Layer 7 of a small transformer language model trained on English Wikipedia (12 layers, counted from 0, width 128).
A neuron's activation on a vector x is GELU(weights . x + bias), where the dot is the dot product.

Input weights of the MLP neurons that the questions are about. A number n stands for (n - 128) times 0.0051.
n50 (bias -0.045): 145, 116, 134, 100, 141, 99, 147, 178, 66, 93, 65, 158, 128, 127, 82, 111, 133, 141, 83, 96, 135, 157, 136, 95, 130, 175, 122, 124, 161, 138, 155, 126, 51, 154, 97, 100, 164, 86, 123, 191, 122, 148, 99, 117, 126, 85, 99, 119, 102, 153, 180, 122, 101, 124, 101, 180, 132, 122, 61, 59, 108, 117, 139, 148, 150, 108, 135, 149, 167, 100, 155, 114, 136, 88, 156, 147, 123, 86, 88, 62, 135, 192, 97, 129, 223, 160, 122, 182, 114, 131, 134, 199, 121, 102, 153, 83, 137, 147, 122, 118, 174, 121, 159, 101, 152, 109, 119, 119, 195, 67, 108, 181, 117, 175, 146, 97, 164, 151, 124, 138, 42, 88, 69, 125, 144, 100, 172, 108
n66 (bias -0.019): 124, 110, 135, 112, 108, 127, 124, 100, 147, 127, 125, 124, 45, 138, 115, 92, 92, 171, 94, 85, 187, 193, 174, 125, 129, 157, 168, 141, 109, 183, 132, 69, 128, 170, 88, 133, 143, 117, 145, 155, 129, 126, 141, 137, 123, 53, 136, 103, 102, 164, 71, 145, 87, 135, 147, 143, 196, 158, 137, 129, 212, 79, 136, 118, 92, 68, 135, 130, 177, 135, 160, 124, 218, 169, 109, 80, 169, 159, 119, 155, 171, 139, 133, 137, 149, 121, 109, 178, 172, 113, 52, 93, 140, 136, 141, 132, 132, 156, 113, 128, 90, 152, 117, 179, 171, 104, 152, 133, 70, 85, 98, 86, 194, 124, 152, 150, 79, 62, 123, 125, 137, 106, 101, 78, 130, 94, 170, 124
n122 (bias -0.020): 125, 144, 96, 171, 157, 186, 170, 114, 90, 169, 90, 125, 87, 26, 170, 149, 97, 157, 60, 94, 107, 64, 56, 124, 107, 57, 129, 105, 126, 93, 134, 132, 177, 124, 62, 96, 102, 99, 142, 102, 96, 118, 145, 145, 118, 131, 223, 125, 119, 116, 132, 127, 141, 137, 117, 146, 165, 147, 124, 143, 109, 153, 205, 147, 160, 187, 137, 117, 129, 104, 146, 194, 148, 98, 133, 136, 212, 127, 154, 144, 113, 142, 144, 92, 107, 198, 107, 81, 58, 153, 65, 121, 99, 78, 83, 148, 175, 108, 107, 141, 188, 105, 126, 177, 178, 148, 128, 121, 127, 170, 127, 123, 104, 114, 132, 162, 188, 122, 121, 109, 124, 119, 115, 142, 139, 110, 68, 115
n126 (bias -0.042): 133, 120, 93, 129, 96, 94, 171, 190, 215, 149, 90, 136, 116, 120, 124, 143, 122, 129, 174, 139, 193, 130, 93, 128, 134, 103, 142, 160, 141, 129, 156, 76, 181, 146, 108, 168, 87, 72, 71, 49, 150, 164, 149, 188, 66, 118, 199, 159, 64, 122, 147, 66, 154, 100, 95, 129, 154, 172, 145, 114, 26, 118, 113, 130, 110, 136, 107, 190, 119, 129, 167, 172, 229, 143, 121, 102, 100, 160, 151, 176, 135, 155, 116, 104, 128, 147, 157, 78, 133, 165, 132, 167, 173, 69, 142, 148, 113, 179, 100, 187, 64, 99, 116, 150, 112, 169, 157, 97, 152, 148, 126, 99, 101, 167, 72, 81, 122, 137, 108, 135, 108, 54, 125, 124, 111, 129, 110, 131
n136 (bias -0.027): 93, 119, 87, 95, 66, 63, 170, 173, 163, 75, 96, 176, 127, 102, 115, 137, 126, 127, 111, 163, 171, 129, 126, 163, 125, 161, 61, 142, 191, 158, 101, 177, 117, 141, 152, 126, 115, 123, 208, 198, 162, 140, 137, 155, 100, 60, 141, 214, 152, 87, 112, 171, 156, 136, 152, 122, 85, 122, 130, 87, 144, 85, 109, 83, 122, 147, 117, 82, 95, 171, 151, 112, 95, 162, 70, 190, 101, 8, 173, 151, 139, 96, 143, 111, 177, 151, 159, 127, 135, 90, 142, 134, 84, 110, 63, 96, 131, 109, 130, 118, 90, 173, 59, 95, 197, 83, 155, 163, 129, 173, 144, 110, 110, 115, 156, 153, 181, 232, 79, 120, 111, 135, 125, 136, 89, 135, 119, 110
n176 (bias -0.026): 113, 87, 116, 130, 170, 154, 122, 168, 89, 122, 129, 87, 109, 82, 133, 147, 126, 130, 185, 104, 134, 123, 131, 199, 125, 132, 79, 98, 131, 167, 167, 177, 127, 131, 163, 140, 139, 112, 147, 176, 133, 101, 91, 150, 151, 126, 151, 183, 102, 63, 132, 104, 198, 165, 30, 154, 142, 148, 69, 157, 187, 108, 96, 152, 63, 59, 111, 176, 139, 119, 121, 56, 194, 135, 61, 147, 138, 165, 105, 129, 130, 86, 58, 131, 97, 105, 99, 73, 105, 121, 91, 149, 121, 97, 126, 145, 73, 152, 171, 136, 127, 104, 121, 134, 149, 180, 115, 108, 88, 138, 169, 151, 193, 167, 112, 171, 145, 180, 98, 125, 138, 133, 131, 158, 125, 105, 173, 154
n181 (bias -0.034): 152, 130, 219, 83, 89, 117, 129, 183, 174, 107, 97, 138, 185, 104, 65, 104, 119, 190, 130, 138, 122, 81, 149, 136, 145, 137, 113, 110, 150, 104, 159, 181, 146, 113, 55, 131, 127, 170, 140, 101, 163, 140, 128, 83, 195, 212, 141, 110, 139, 61, 25, 115, 173, 138, 119, 100, 105, 105, 108, 73, 142, 76, 126, 179, 115, 114, 104, 116, 206, 100, 154, 157, 170, 102, 152, 166, 153, 100, 157, 53, 153, 202, 126, 97, 128, 149, 176, 89, 53, 127, 73, 85, 195, 111, 97, 163, 174, 56, 178, 177, 161, 178, 152, 128, 94, 164, 166, 140, 148, 97, 142, 107, 150, 129, 185, 132, 90, 188, 139, 58, 140, 74, 78, 57, 128, 106, 173, 92
n187 (bias -0.031): 124, 148, 115, 163, 98, 137, 137, 76, 95, 192, 152, 121, 142, 143, 127, 173, 68, 109, 66, 75, 201, 108, 94, 164, 106, 191, 109, 145, 126, 198, 171, 100, 155, 40, 123, 227, 155, 88, 185, 62, 122, 161, 133, 118, 92, 118, 133, 121, 104, 122, 146, 98, 135, 167, 137, 200, 96, 103, 108, 99, 136, 97, 167, 100, 167, 119, 150, 165, 70, 169, 109, 96, 132, 154, 126, 124, 113, 152, 110, 165, 143, 154, 63, 122, 194, 184, 164, 169, 144, 168, 163, 125, 107, 131, 91, 10, 136, 79, 83, 219, 112, 149, 121, 109, 111, 91, 86, 164, 217, 140, 150, 141, 152, 109, 149, 37, 94, 167, 147, 115, 114, 131, 56, 151, 129, 94, 131, 125
n202 (bias -0.027): 115, 132, 114, 111, 78, 87, 130, 106, 97, 123, 159, 116, 151, 164, 160, 95, 192, 102, 106, 99, 142, 144, 126, 45, 115, 171, 131, 132, 168, 106, 151, 82, 55, 73, 87, 194, 141, 143, 178, 131, 128, 175, 123, 115, 139, 108, 82, 118, 109, 131, 118, 61, 165, 93, 80, 104, 115, 120, 151, 132, 124, 162, 135, 172, 163, 139, 162, 185, 135, 93, 152, 86, 129, 51, 135, 158, 132, 162, 137, 114, 210, 141, 155, 58, 135, 134, 143, 130, 156, 110, 112, 173, 205, 134, 140, 178, 137, 94, 97, 127, 114, 162, 115, 126, 154, 154, 167, 147, 165, 104, 179, 98, 73, 101, 190, 98, 114, 110, 107, 130, 116, 188, 104, 91, 116, 109, 147, 168
n280 (bias -0.006): 97, 113, 218, 97, 183, 73, 127, 135, 129, 173, 187, 118, 130, 159, 176, 99, 143, 153, 168, 136, 75, 80, 81, 138, 157, 169, 122, 80, 197, 141, 124, 136, 177, 129, 132, 146, 138, 182, 114, 176, 135, 165, 66, 196, 152, 132, 51, 181, 171, 131, 120, 143, 127, 89, 67, 100, 101, 134, 43, 66, 91, 213, 100, 85, 56, 155, 142, 172, 174, 122, 92, 151, 123, 117, 142, 122, 149, 142, 139, 136, 110, 93, 119, 215, 119, 161, 164, 156, 81, 121, 122, 102, 108, 133, 126, 117, 115, 134, 154, 136, 51, 91, 134, 118, 169, 99, 80, 144, 57, 168, 90, 96, 203, 113, 114, 98, 109, 194, 100, 87, 77, 146, 188, 108, 111, 141, 117, 127
n327 (bias -0.035): 117, 188, 97, 175, 109, 98, 145, 165, 77, 115, 112, 81, 154, 136, 94, 131, 92, 143, 62, 119, 167, 99, 164, 107, 158, 153, 140, 184, 146, 195, 128, 78, 147, 147, 77, 151, 108, 138, 67, 43, 184, 174, 161, 115, 137, 124, 128, 161, 103, 140, 167, 102, 129, 57, 174, 166, 146, 186, 87, 77, 80, 85, 64, 166, 167, 147, 146, 41, 216, 126, 135, 126, 84, 179, 167, 126, 100, 61, 153, 126, 144, 110, 164, 121, 102, 138, 129, 133, 195, 129, 156, 166, 165, 154, 123, 175, 49, 62, 181, 207, 97, 204, 179, 116, 107, 88, 145, 175, 86, 211, 104, 96, 150, 123, 102, 110, 138, 110, 85, 42, 100, 121, 129, 147, 86, 120, 120, 120
n416 (bias -0.045): 56, 152, 153, 184, 165, 117, 68, 73, 123, 121, 115, 138, 64, 172, 78, 101, 125, 101, 194, 134, 113, 139, 119, 173, 105, 135, 108, 94, 169, 132, 165, 118, 148, 136, 157, 187, 104, 169, 116, 132, 98, 71, 114, 100, 106, 132, 214, 107, 152, 116, 92, 169, 155, 100, 103, 116, 136, 133, 135, 91, 124, 118, 34, 103, 89, 129, 120, 78, 77, 109, 202, 119, 168, 117, 130, 88, 144, 110, 178, 167, 61, 98, 142, 175, 93, 114, 139, 173, 141, 86, 164, 142, 140, 107, 136, 116, 151, 133, 175, 144, 133, 105, 170, 90, 139, 118, 192, 83, 208, 119, 141, 88, 168, 144, 174, 149, 120, 169, 104, 103, 80, 86, 132, 109, 123, 139, 155, 115
n439 (bias -0.019): 139, 170, 115, 174, 163, 146, 194, 170, 165, 103, 107, 121, 106, 169, 112, 127, 168, 175, 145, 68, 119, 128, 151, 98, 102, 90, 151, 140, 84, 128, 69, 109, 194, 135, 111, 108, 100, 92, 75, 107, 152, 100, 152, 163, 119, 99, 165, 34, 151, 119, 71, 178, 177, 40, 99, 187, 163, 194, 137, 139, 136, 111, 91, 133, 176, 136, 150, 52, 124, 113, 145, 189, 103, 98, 184, 100, 122, 112, 138, 44, 165, 125, 106, 125, 141, 123, 148, 131, 164, 129, 130, 152, 126, 108, 138, 114, 109, 110, 116, 171, 95, 144, 148, 80, 143, 103, 102, 178, 179, 170, 131, 158, 66, 43, 127, 96, 131, 177, 129, 126, 137, 93, 136, 140, 135, 134, 88, 120
n468 (bias -0.038): 96, 129, 56, 78, 124, 154, 125, 112, 175, 92, 79, 157, 143, 155, 118, 191, 136, 159, 129, 133, 119, 189, 90, 147, 174, 134, 114, 111, 121, 185, 163, 145, 78, 174, 77, 144, 125, 144, 90, 157, 200, 134, 83, 236, 99, 93, 147, 124, 131, 182, 136, 134, 130, 102, 104, 147, 145, 227, 159, 108, 155, 88, 99, 167, 67, 46, 82, 95, 129, 111, 103, 101, 182, 124, 183, 72, 157, 115, 68, 119, 211, 137, 128, 113, 169, 57, 182, 128, 128, 127, 99, 120, 109, 171, 102, 194, 159, 131, 135, 207, 55, 198, 108, 85, 111, 127, 73, 171, 142, 152, 111, 116, 159, 106, 90, 193, 77, 152, 90, 100, 131, 128, 91, 110, 94, 106, 112, 160
n479 (bias -0.007): 119, 107, 190, 142, 74, 81, 152, 122, 249, 111, 93, 113, 199, 205, 88, 133, 130, 165, 104, 109, 97, 118, 170, 111, 111, 136, 116, 190, 125, 69, 151, 187, 135, 75, 106, 116, 125, 130, 140, 104, 167, 190, 117, 119, 147, 143, 143, 95, 119, 75, 134, 47, 110, 92, 99, 110, 101, 130, 98, 160, 137, 81, 155, 127, 79, 137, 129, 184, 227, 151, 125, 77, 158, 121, 123, 151, 174, 60, 90, 112, 187, 105, 114, 101, 180, 118, 231, 163, 91, 107, 103, 76, 147, 57, 120, 145, 180, 118, 141, 77, 98, 144, 183, 113, 113, 155, 100, 146, 120, 96, 112, 162, 165, 180, 126, 168, 135, 151, 116, 99, 157, 172, 59, 146, 85, 148, 130, 104
n482 (bias -0.040): 141, 92, 181, 158, 153, 110, 112, 135, 146, 106, 193, 76, 126, 111, 135, 145, 108, 238, 85, 116, 84, 141, 153, 156, 155, 197, 55, 213, 134, 67, 151, 185, 65, 154, 121, 91, 136, 88, 115, 40, 175, 109, 102, 114, 126, 96, 203, 87, 91, 116, 148, 135, 170, 112, 114, 128, 74, 163, 63, 138, 116, 134, 157, 223, 100, 152, 140, 96, 76, 73, 108, 75, 130, 142, 175, 154, 34, 179, 116, 99, 146, 157, 150, 98, 165, 141, 110, 123, 104, 197, 95, 112, 176, 145, 155, 108, 108, 139, 97, 101, 88, 166, 133, 149, 89, 29, 135, 107, 191, 120, 123, 79, 155, 148, 183, 124, 87, 199, 121, 134, 124, 106, 213, 146, 122, 90, 126, 117
n494 (bias -0.038): 108, 136, 92, 79, 181, 242, 118, 114, 83, 121, 97, 121, 84, 153, 173, 74, 144, 171, 206, 129, 74, 56, 161, 124, 76, 121, 153, 105, 122, 124, 151, 132, 126, 82, 117, 136, 109, 137, 76, 91, 178, 130, 127, 163, 173, 138, 74, 128, 137, 240, 120, 86, 165, 89, 112, 122, 117, 144, 116, 123, 191, 130, 89, 107, 129, 119, 65, 156, 26, 113, 167, 39, 188, 154, 134, 61, 116, 125, 95, 136, 158, 139, 207, 68, 217, 113, 160, 174, 126, 191, 127, 141, 133, 201, 133, 89, 76, 159, 158, 107, 122, 131, 206, 194, 187, 135, 105, 237, 154, 123, 138, 72, 147, 171, 148, 118, 121, 127, 52, 142, 124, 108, 124, 107, 88, 120, 100, 78
n506 (bias -0.006): 129, 123, 170, 99, 172, 106, 134, 178, 143, 162, 117, 85, 157, 158, 146, 108, 108, 137, 117, 121, 111, 94, 152, 137, 148, 115, 98, 175, 142, 83, 66, 75, 139, 147, 107, 154, 182, 110, 129, 191, 126, 121, 117, 168, 125, 74, 177, 147, 210, 134, 84, 186, 93, 167, 135, 153, 140, 82, 92, 95, 126, 172, 158, 144, 92, 180, 144, 153, 140, 107, 106, 132, 90, 120, 80, 112, 82, 159, 113, 155, 115, 124, 10, 159, 206, 136, 108, 135, 105, 157, 138, 105, 123, 111, 115, 85, 169, 110, 115, 122, 77, 201, 54, 78, 132, 62, 140, 74, 77, 108, 181, 108, 135, 143, 180, 98, 74, 172, 134, 128, 138, 178, 109, 175, 149, 160, 98, 168

Each question shows a token from some text and the vector x that enters the MLP there. A number n stands for (n - 128) times 0.033.

" p": 197, 150, 128, 147, 83, 169, 121, 126, 109, 80, 119, 200, 153, 120, 159, 95, 74, 116, 91, 181, 190, 144, 110, 105, 163, 128, 74, 118, 65, 72, 131, 107, 92, 96, 159, 104, 136, 118, 100, 140, 76, 176, 181, 134, 155, 154, 127, 127, 108, 89, 104, 170, 112, 132, 149, 121, 126, 104, 157, 89, 127, 120, 158, 109, 90, 138, 139, 161, 124, 168, 107, 132, 127, 200, 158, 80, 112, 134, 86, 132, 132, 134, 109, 203, 116, 118, 192, 94, 112, 87, 132, 138, 153, 126, 163, 160, 65, 127, 152, 115, 118, 124, 162, 142, 103, 144, 101, 124, 149, 95, 109, 143, 142, 90, 96, 121, 107, 107, 97, 203, 173, 131, 144, 115, 144, 186, 133, 122
The two highest activations, in order: n479, n126

"g": 155, 180, 88, 141, 45, 120, 146, 79, 106, 122, 124, 179, 166, 121, 172, 88, 90, 115, 140, 170, 130, 125, 123, 110, 166, 121, 47, 94, 66, 114, 100, 100, 93, 114, 150, 135, 158, 127, 121, 126, 102, 184, 141, 129, 158, 150, 138, 138, 105, 84, 86, 141, 98, 112, 151, 139, 170, 102, 165, 120, 166, 93, 177, 123, 105, 118, 142, 169, 101, 114, 93, 117, 102, 204, 189, 102, 104, 136, 127, 124, 109, 164, 135, 151, 115, 126, 163, 119, 87, 92, 143, 160, 122, 151, 135, 175, 102, 145, 119, 103, 138, 109, 190, 161, 127, 92, 74, 133, 162, 94, 101, 137, 149, 114, 106, 125, 105, 105, 100, 207, 144, 125, 192, 114, 138, 159, 178, 128
The two highest activations, in order: n494, n66

"en": 144, 144, 142, 178, 87, 84, 104, 110, 145, 81, 138, 192, 156, 108, 109, 85, 64, 86, 125, 205, 112, 145, 176, 111, 166, 67, 88, 153, 81, 79, 105, 135, 53, 150, 119, 98, 156, 142, 118, 138, 126, 172, 128, 173, 153, 117, 141, 151, 140, 126, 83, 148, 92, 130, 130, 168, 127, 77, 175, 133, 171, 166, 139, 145, 138, 95, 183, 144, 124, 163, 132, 117, 104, 143, 157, 94, 81, 120, 89, 134, 114, 172, 122, 183, 100, 124, 128, 109, 87, 99, 169, 143, 159, 149, 122, 170, 75, 85, 137, 147, 115, 138, 130, 158, 95, 127, 116, 152, 143, 106, 85, 133, 173, 87, 93, 145, 126, 95, 100, 139, 185, 144, 175, 147, 176, 124, 81, 123
The neuron with the highest activation: n506

"ed": 144, 147, 114, 152, 60, 98, 81, 107, 122, 135, 81, 177, 168, 97, 136, 93, 108, 83, 150, 210, 123, 141, 172, 109, 155, 62, 88, 135, 76, 99, 81, 112, 67, 145, 141, 115, 181, 152, 85, 142, 165, 169, 124, 137, 129, 136, 173, 112, 153, 111, 82, 124, 97, 109, 124, 168, 134, 135, 154, 142, 187, 131, 135, 145, 145, 95, 104, 137, 98, 152, 112, 133, 103, 179, 181, 91, 123, 156, 126, 149, 140, 161, 138, 136, 117, 125, 112, 91, 105, 134, 130, 164, 149, 166, 140, 176, 66, 158, 112, 166, 97, 145, 148, 132, 103, 90, 80, 132, 182, 102, 104, 164, 132, 72, 115, 101, 81, 105, 127, 130, 174, 143, 215, 137, 170, 148, 93, 106
The neuron with the highest activation: n468

"0": 125, 158, 94, 176, 42, 118, 139, 123, 123, 142, 91, 146, 157, 127, 132, 104, 89, 137, 123, 171, 116, 173, 91, 105, 142, 107, 96, 50, 98, 133, 106, 84, 130, 147, 112, 116, 155, 143, 117, 76, 87, 172, 164, 134, 163, 132, 148, 114, 137, 109, 105, 145, 152, 126, 149, 155, 147, 126, 177, 110, 172, 109, 110, 89, 94, 117, 146, 126, 175, 114, 86, 153, 117, 196, 154, 102, 132, 143, 127, 132, 108, 161, 135, 148, 125, 105, 163, 83, 48, 105, 109, 194, 143, 141, 157, 127, 52, 168, 138, 121, 171, 170, 214, 122, 103, 118, 106, 106, 143, 58, 129, 145, 118, 97, 114, 117, 138, 115, 91, 164, 114, 136, 172, 132, 137, 210, 127, 148
The neuron with the highest activation: n327

"is": 170, 174, 120, 149, 135, 133, 119, 140, 110, 116, 110, 142, 175, 87, 161, 75, 57, 129, 117, 247, 159, 204, 150, 141, 151, 70, 56, 146, 140, 106, 143, 119, 48, 143, 158, 94, 158, 136, 159, 121, 131, 140, 165, 149, 145, 165, 154, 159, 147, 74, 69, 143, 112, 115, 150, 119, 149, 123, 167, 141, 121, 110, 124, 93, 122, 138, 148, 137, 107, 101, 136, 130, 36, 185, 131, 115, 109, 126, 116, 146, 131, 95, 95, 156, 113, 152, 126, 79, 95, 124, 148, 140, 134, 119, 145, 115, 92, 163, 130, 90, 141, 140, 124, 132, 133, 122, 106, 149, 208, 86, 89, 145, 94, 55, 138, 130, 122, 132, 122, 142, 140, 128, 184, 121, 110, 137, 125, 124
Which neuron fires most, and how strongly? n136, at about 3.5

" W": 150, 176, 90, 169, 118, 132, 117, 95, 129, 104, 137, 210, 160, 83, 135, 78, 112, 109, 72, 117, 147, 148, 98, 123, 152, 139, 137, 98, 96, 83, 114, 119, 88, 124, 157, 93, 142, 136, 94, 180, 128, 155, 179, 148, 157, 137, 147, 100, 109, 101, 93, 123, 126, 122, 111, 178, 147, 104, 120, 120, 182, 113, 154, 85, 121, 83, 127, 149, 113, 121, 83, 145, 157, 204, 164, 97, 139, 151, 98, 113, 81, 130, 140, 184, 87, 131, 144, 67, 65, 89, 98, 156, 128, 138, 122, 148, 73, 164, 137, 97, 140, 128, 167, 154, 107, 136, 150, 128, 145, 73, 98, 148, 153, 105, 132, 85, 122, 104, 132, 219, 147, 128, 149, 156, 164, 198, 167, 124
The three highest activations, in order: n66, n176, n50

"o": 168, 175, 111, 163, 83, 113, 89, 104, 90, 139, 118, 161, 205, 109, 144, 78, 89, 123, 120, 163, 119, 157, 93, 109, 92, 104, 52, 101, 57, 118, 89, 111, 87, 115, 135, 128, 173, 142, 132, 133, 96, 158, 149, 108, 183, 160, 156, 140, 148, 131, 148, 147, 140, 125, 139, 113, 144, 146, 160, 117, 215, 103, 154, 91, 157, 126, 138, 156, 120, 124, 87, 105, 112, 134, 175, 71, 125, 169, 99, 108, 77, 144, 114, 153, 93, 123, 121, 111, 79, 105, 128, 179, 162, 117, 178, 109, 87, 153, 91, 116, 93, 148, 152, 188, 97, 87, 89, 138, 187, 84, 116, 157, 140, 112, 179, 108, 144, 113, 140, 157, 141, 139, 185, 152, 162, 155, 146, 95
The neuron with the highest activation: n482

"ac": 141, 179, 115, 163, 73, 112, 123, 94, 77, 108, 107, 152, 178, 169, 167, 111, 82, 121, 157, 186, 167, 190, 154, 93, 171, 82, 75, 87, 96, 100, 138, 150, 61, 138, 120, 132, 135, 140, 132, 132, 93, 122, 145, 104, 147, 128, 119, 159, 134, 86, 78, 112, 108, 127, 117, 131, 127, 84, 169, 107, 185, 131, 131, 129, 134, 162, 162, 134, 124, 150, 125, 117, 45, 178, 172, 95, 146, 111, 96, 138, 65, 134, 85, 177, 96, 115, 165, 113, 89, 100, 118, 133, 158, 140, 162, 152, 109, 142, 137, 58, 128, 123, 189, 150, 89, 151, 145, 121, 168, 88, 79, 150, 165, 143, 118, 123, 154, 84, 112, 182, 144, 76, 173, 148, 142, 173, 134, 144
Which neuron fires most, and how strongly? n416, at about 1.2

"\n": 138, 151, 108, 138, 98, 147, 97, 112, 126, 97, 102, 205, 135, 104, 164, 85, 102, 81, 111, 147, 160, 173, 93, 105, 173, 87, 82, 88, 72, 67, 123, 153, 71, 109, 181, 124, 147, 134, 112, 153, 98, 162, 183, 130, 162, 156, 104, 127, 127, 116, 107, 136, 105, 119, 179, 133, 149, 116, 167, 97, 166, 106, 181, 126, 123, 128, 143, 151, 129, 157, 82, 128, 116, 170, 127, 135, 101, 122, 82, 116, 102, 166, 102, 160, 126, 167, 179, 36, 85, 81, 104, 141, 164, 113, 172, 149, 86, 137, 125, 119, 145, 108, 179, 137, 122, 104, 123, 162, 178, 81, 68, 152, 173, 107, 144, 103, 111, 103, 121, 159, 149, 141, 165, 134, 147, 188, 144, 145
The neuron with the highest activation: n50

"v": 140, 137, 109, 134, 56, 157, 165, 94, 87, 107, 160, 135, 181, 111, 144, 84, 91, 104, 123, 200, 172, 157, 137, 117, 147, 117, 70, 130, 143, 93, 116, 110, 71, 99, 117, 90, 135, 156, 163, 156, 161, 128, 167, 134, 167, 175, 135, 149, 99, 77, 65, 153, 108, 132, 129, 103, 140, 99, 168, 48, 144, 154, 123, 65, 133, 148, 153, 157, 102, 155, 137, 127, 105, 148, 133, 95, 137, 88, 102, 135, 104, 149, 91, 164, 137, 165, 189, 106, 81, 90, 102, 177, 155, 184, 133, 125, 92, 161, 124, 112, 146, 140, 167, 155, 87, 151, 132, 142, 169, 101, 91, 164, 126, 96, 86, 153, 141, 130, 119, 158, 82, 144, 154, 149, 98, 180, 110, 122
The two highest activations, in order: n136, n181

"u": 151, 170, 111, 184, 72, 151, 127, 97, 136, 104, 133, 193, 158, 105, 189, 69, 77, 113, 77, 143, 138, 132, 152, 131, 146, 102, 88, 158, 92, 115, 91, 89, 127, 96, 119, 121, 142, 169, 141, 166, 68, 144, 182, 170, 142, 142, 147, 126, 141, 114, 126, 115, 131, 148, 126, 87, 142, 76, 161, 114, 181, 138, 154, 116, 119, 104, 169, 159, 104, 143, 64, 155, 137, 168, 201, 88, 119, 112, 109, 115, 89, 125, 136, 145, 73, 141, 101, 92, 80, 101, 132, 142, 157, 153, 121, 134, 119, 126, 96, 105, 97, 123, 184, 179, 122, 115, 93, 128, 147, 114, 69, 95, 179, 125, 89, 82, 130, 131, 127, 168, 158, 134, 199, 171, 126, 186, 157, 82
The neuron with the highest activation: n122

"s": 142, 148, 116, 144, 83, 131, 153, 105, 114, 106, 102, 153, 193, 86, 141, 124, 104, 112, 132, 191, 96, 156, 117, 145, 173, 100, 54, 100, 101, 97, 112, 116, 102, 125, 110, 99, 145, 165, 114, 87, 78, 165, 172, 127, 163, 134, 179, 114, 159, 144, 84, 125, 138, 123, 139, 143, 106, 119, 158, 138, 211, 92, 179, 94, 172, 112, 124, 176, 110, 137, 110, 107, 96, 199, 167, 46, 93, 162, 113, 154, 121, 174, 98, 135, 101, 137, 119, 145, 123, 112, 146, 157, 89, 114, 140, 147, 86, 129, 92, 134, 143, 153, 143, 142, 43, 61, 103, 133, 148, 91, 118, 162, 120, 95, 97, 109, 114, 121, 145, 161, 169, 182, 158, 149, 154, 164, 159, 111
The three highest activations, in order: n187, n482, n506

"ct": 129, 172, 85, 144, 68, 117, 157, 84, 141, 97, 175, 154, 173, 117, 146, 87, 110, 117, 141, 199, 116, 166, 149, 103, 137, 61, 59, 105, 87, 82, 134, 102, 38, 103, 135, 112, 145, 107, 128, 139, 70, 154, 165, 139, 107, 127, 122, 135, 184, 111, 78, 146, 124, 148, 133, 118, 183, 114, 155, 122, 163, 88, 118, 31, 161, 145, 171, 141, 83, 129, 123, 137, 122, 155, 187, 121, 133, 145, 117, 125, 153, 124, 134, 185, 93, 116, 157, 92, 99, 109, 84, 140, 133, 127, 154, 160, 117, 168, 130, 121, 129, 165, 105, 120, 122, 97, 109, 142, 186, 107, 71, 166, 111, 83, 116, 165, 137, 169, 109, 177, 139, 145, 159, 151, 152, 171, 149, 131
The three highest activations, in order: n136, n439, n468

" P": 166, 145, 135, 161, 78, 143, 103, 128, 143, 86, 107, 176, 181, 100, 150, 73, 100, 108, 77, 173, 175, 185, 121, 95, 166, 105, 108, 141, 89, 76, 113, 115, 102, 94, 154, 108, 161, 126, 117, 148, 110, 178, 181, 144, 160, 151, 140, 127, 114, 88, 99, 157, 120, 143, 139, 112, 117, 94, 122, 76, 148, 116, 147, 90, 91, 104, 145, 132, 117, 160, 86, 144, 128, 205, 156, 100, 121, 158, 72, 127, 124, 143, 149, 182, 90, 113, 169, 102, 84, 87, 115, 139, 147, 138, 162, 155, 58, 134, 136, 106, 100, 118, 184, 170, 95, 144, 113, 118, 149, 116, 108, 116, 146, 96, 111, 102, 109, 103, 95, 208, 144, 140, 166, 133, 145, 197, 175, 134
The neuron with the highest activation: n66

" was": 139, 128, 135, 167, 66, 141, 70, 98, 124, 146, 163, 224, 161, 111, 129, 96, 97, 128, 127, 142, 127, 159, 120, 123, 129, 95, 43, 103, 69, 100, 110, 110, 52, 111, 188, 80, 127, 111, 131, 187, 92, 183, 180, 128, 107, 127, 133, 142, 121, 86, 89, 124, 145, 136, 138, 159, 156, 115, 187, 102, 139, 139, 149, 145, 140, 130, 152, 159, 90, 140, 74, 102, 90, 194, 134, 118, 128, 154, 99, 124, 120, 145, 160, 166, 127, 150, 168, 44, 97, 127, 119, 149, 127, 125, 191, 145, 83, 126, 143, 121, 118, 140, 173, 149, 114, 79, 135, 110, 158, 96, 92, 161, 154, 98, 94, 123, 122, 135, 134, 155, 144, 143, 160, 151, 149, 134, 114, 140
Which neuron fires most, and how strongly? n482, at about 1.6

"|": 144, 180, 125, 164, 89, 138, 103, 92, 117, 122, 119, 202, 152, 131, 152, 74, 123, 97, 115, 168, 139, 148, 118, 118, 172, 115, 65, 78, 73, 83, 122, 155, 79, 118, 165, 118, 160, 125, 103, 129, 106, 179, 177, 142, 137, 167, 146, 110, 126, 101, 101, 143, 111, 131, 145, 131, 130, 140, 152, 82, 131, 100, 168, 109, 115, 128, 129, 138, 143, 148, 82, 133, 123, 205, 144, 111, 84, 140, 84, 91, 115, 160, 121, 178, 113, 156, 143, 51, 78, 85, 108, 153, 169, 113, 152, 159, 94, 155, 135, 95, 113, 123, 182, 118, 128, 123, 125, 145, 160, 101, 81, 143, 149, 76, 110, 119, 116, 104, 86, 179, 147, 153, 191, 124, 137, 175, 178, 162
The neuron with the highest activation: n181

"ork": 149, 171, 79, 142, 73, 143, 112, 83, 124, 111, 99, 193, 151, 104, 185, 63, 96, 79, 137, 188, 109, 169, 111, 137, 128, 71, 56, 104, 89, 123, 131, 155, 76, 93, 133, 90, 144, 163, 105, 167, 133, 181, 180, 138, 139, 150, 133, 140, 142, 106, 63, 148, 115, 106, 127, 149, 157, 120, 161, 103, 151, 181, 118, 122, 133, 96, 94, 139, 97, 138, 136, 143, 81, 143, 155, 91, 127, 130, 105, 164, 69, 109, 126, 186, 107, 115, 163, 132, 69, 104, 135, 129, 155, 145, 163, 120, 82, 136, 125, 101, 179, 112, 188, 137, 109, 108, 151, 109, 190, 107, 96, 130, 152, 103, 151, 134, 103, 126, 150, 176, 175, 110, 150, 157, 129, 164, 154, 128
The neuron with the highest activation: n416

"iv": 138, 150, 85, 127, 83, 152, 144, 102, 113, 82, 129, 144, 128, 120, 153, 95, 103, 128, 175, 207, 127, 147, 105, 121, 154, 84, 93, 54, 86, 117, 100, 92, 98, 145, 149, 143, 146, 143, 113, 147, 102, 181, 149, 137, 152, 160, 129, 112, 146, 66, 96, 122, 152, 109, 156, 154, 169, 79, 176, 107, 182, 75, 145, 90, 140, 123, 129, 160, 80, 128, 125, 136, 124, 162, 178, 92, 151, 101, 137, 96, 78, 136, 134, 182, 103, 142, 135, 85, 76, 126, 145, 142, 122, 117, 200, 142, 89, 147, 113, 127, 142, 130, 206, 170, 149, 95, 109, 125, 156, 132, 136, 133, 150, 65, 73, 112, 161, 125, 97, 148, 118, 99, 190, 153, 124, 197, 150, 73
Which neuron fires most, and how strongly? n494, at about 2.3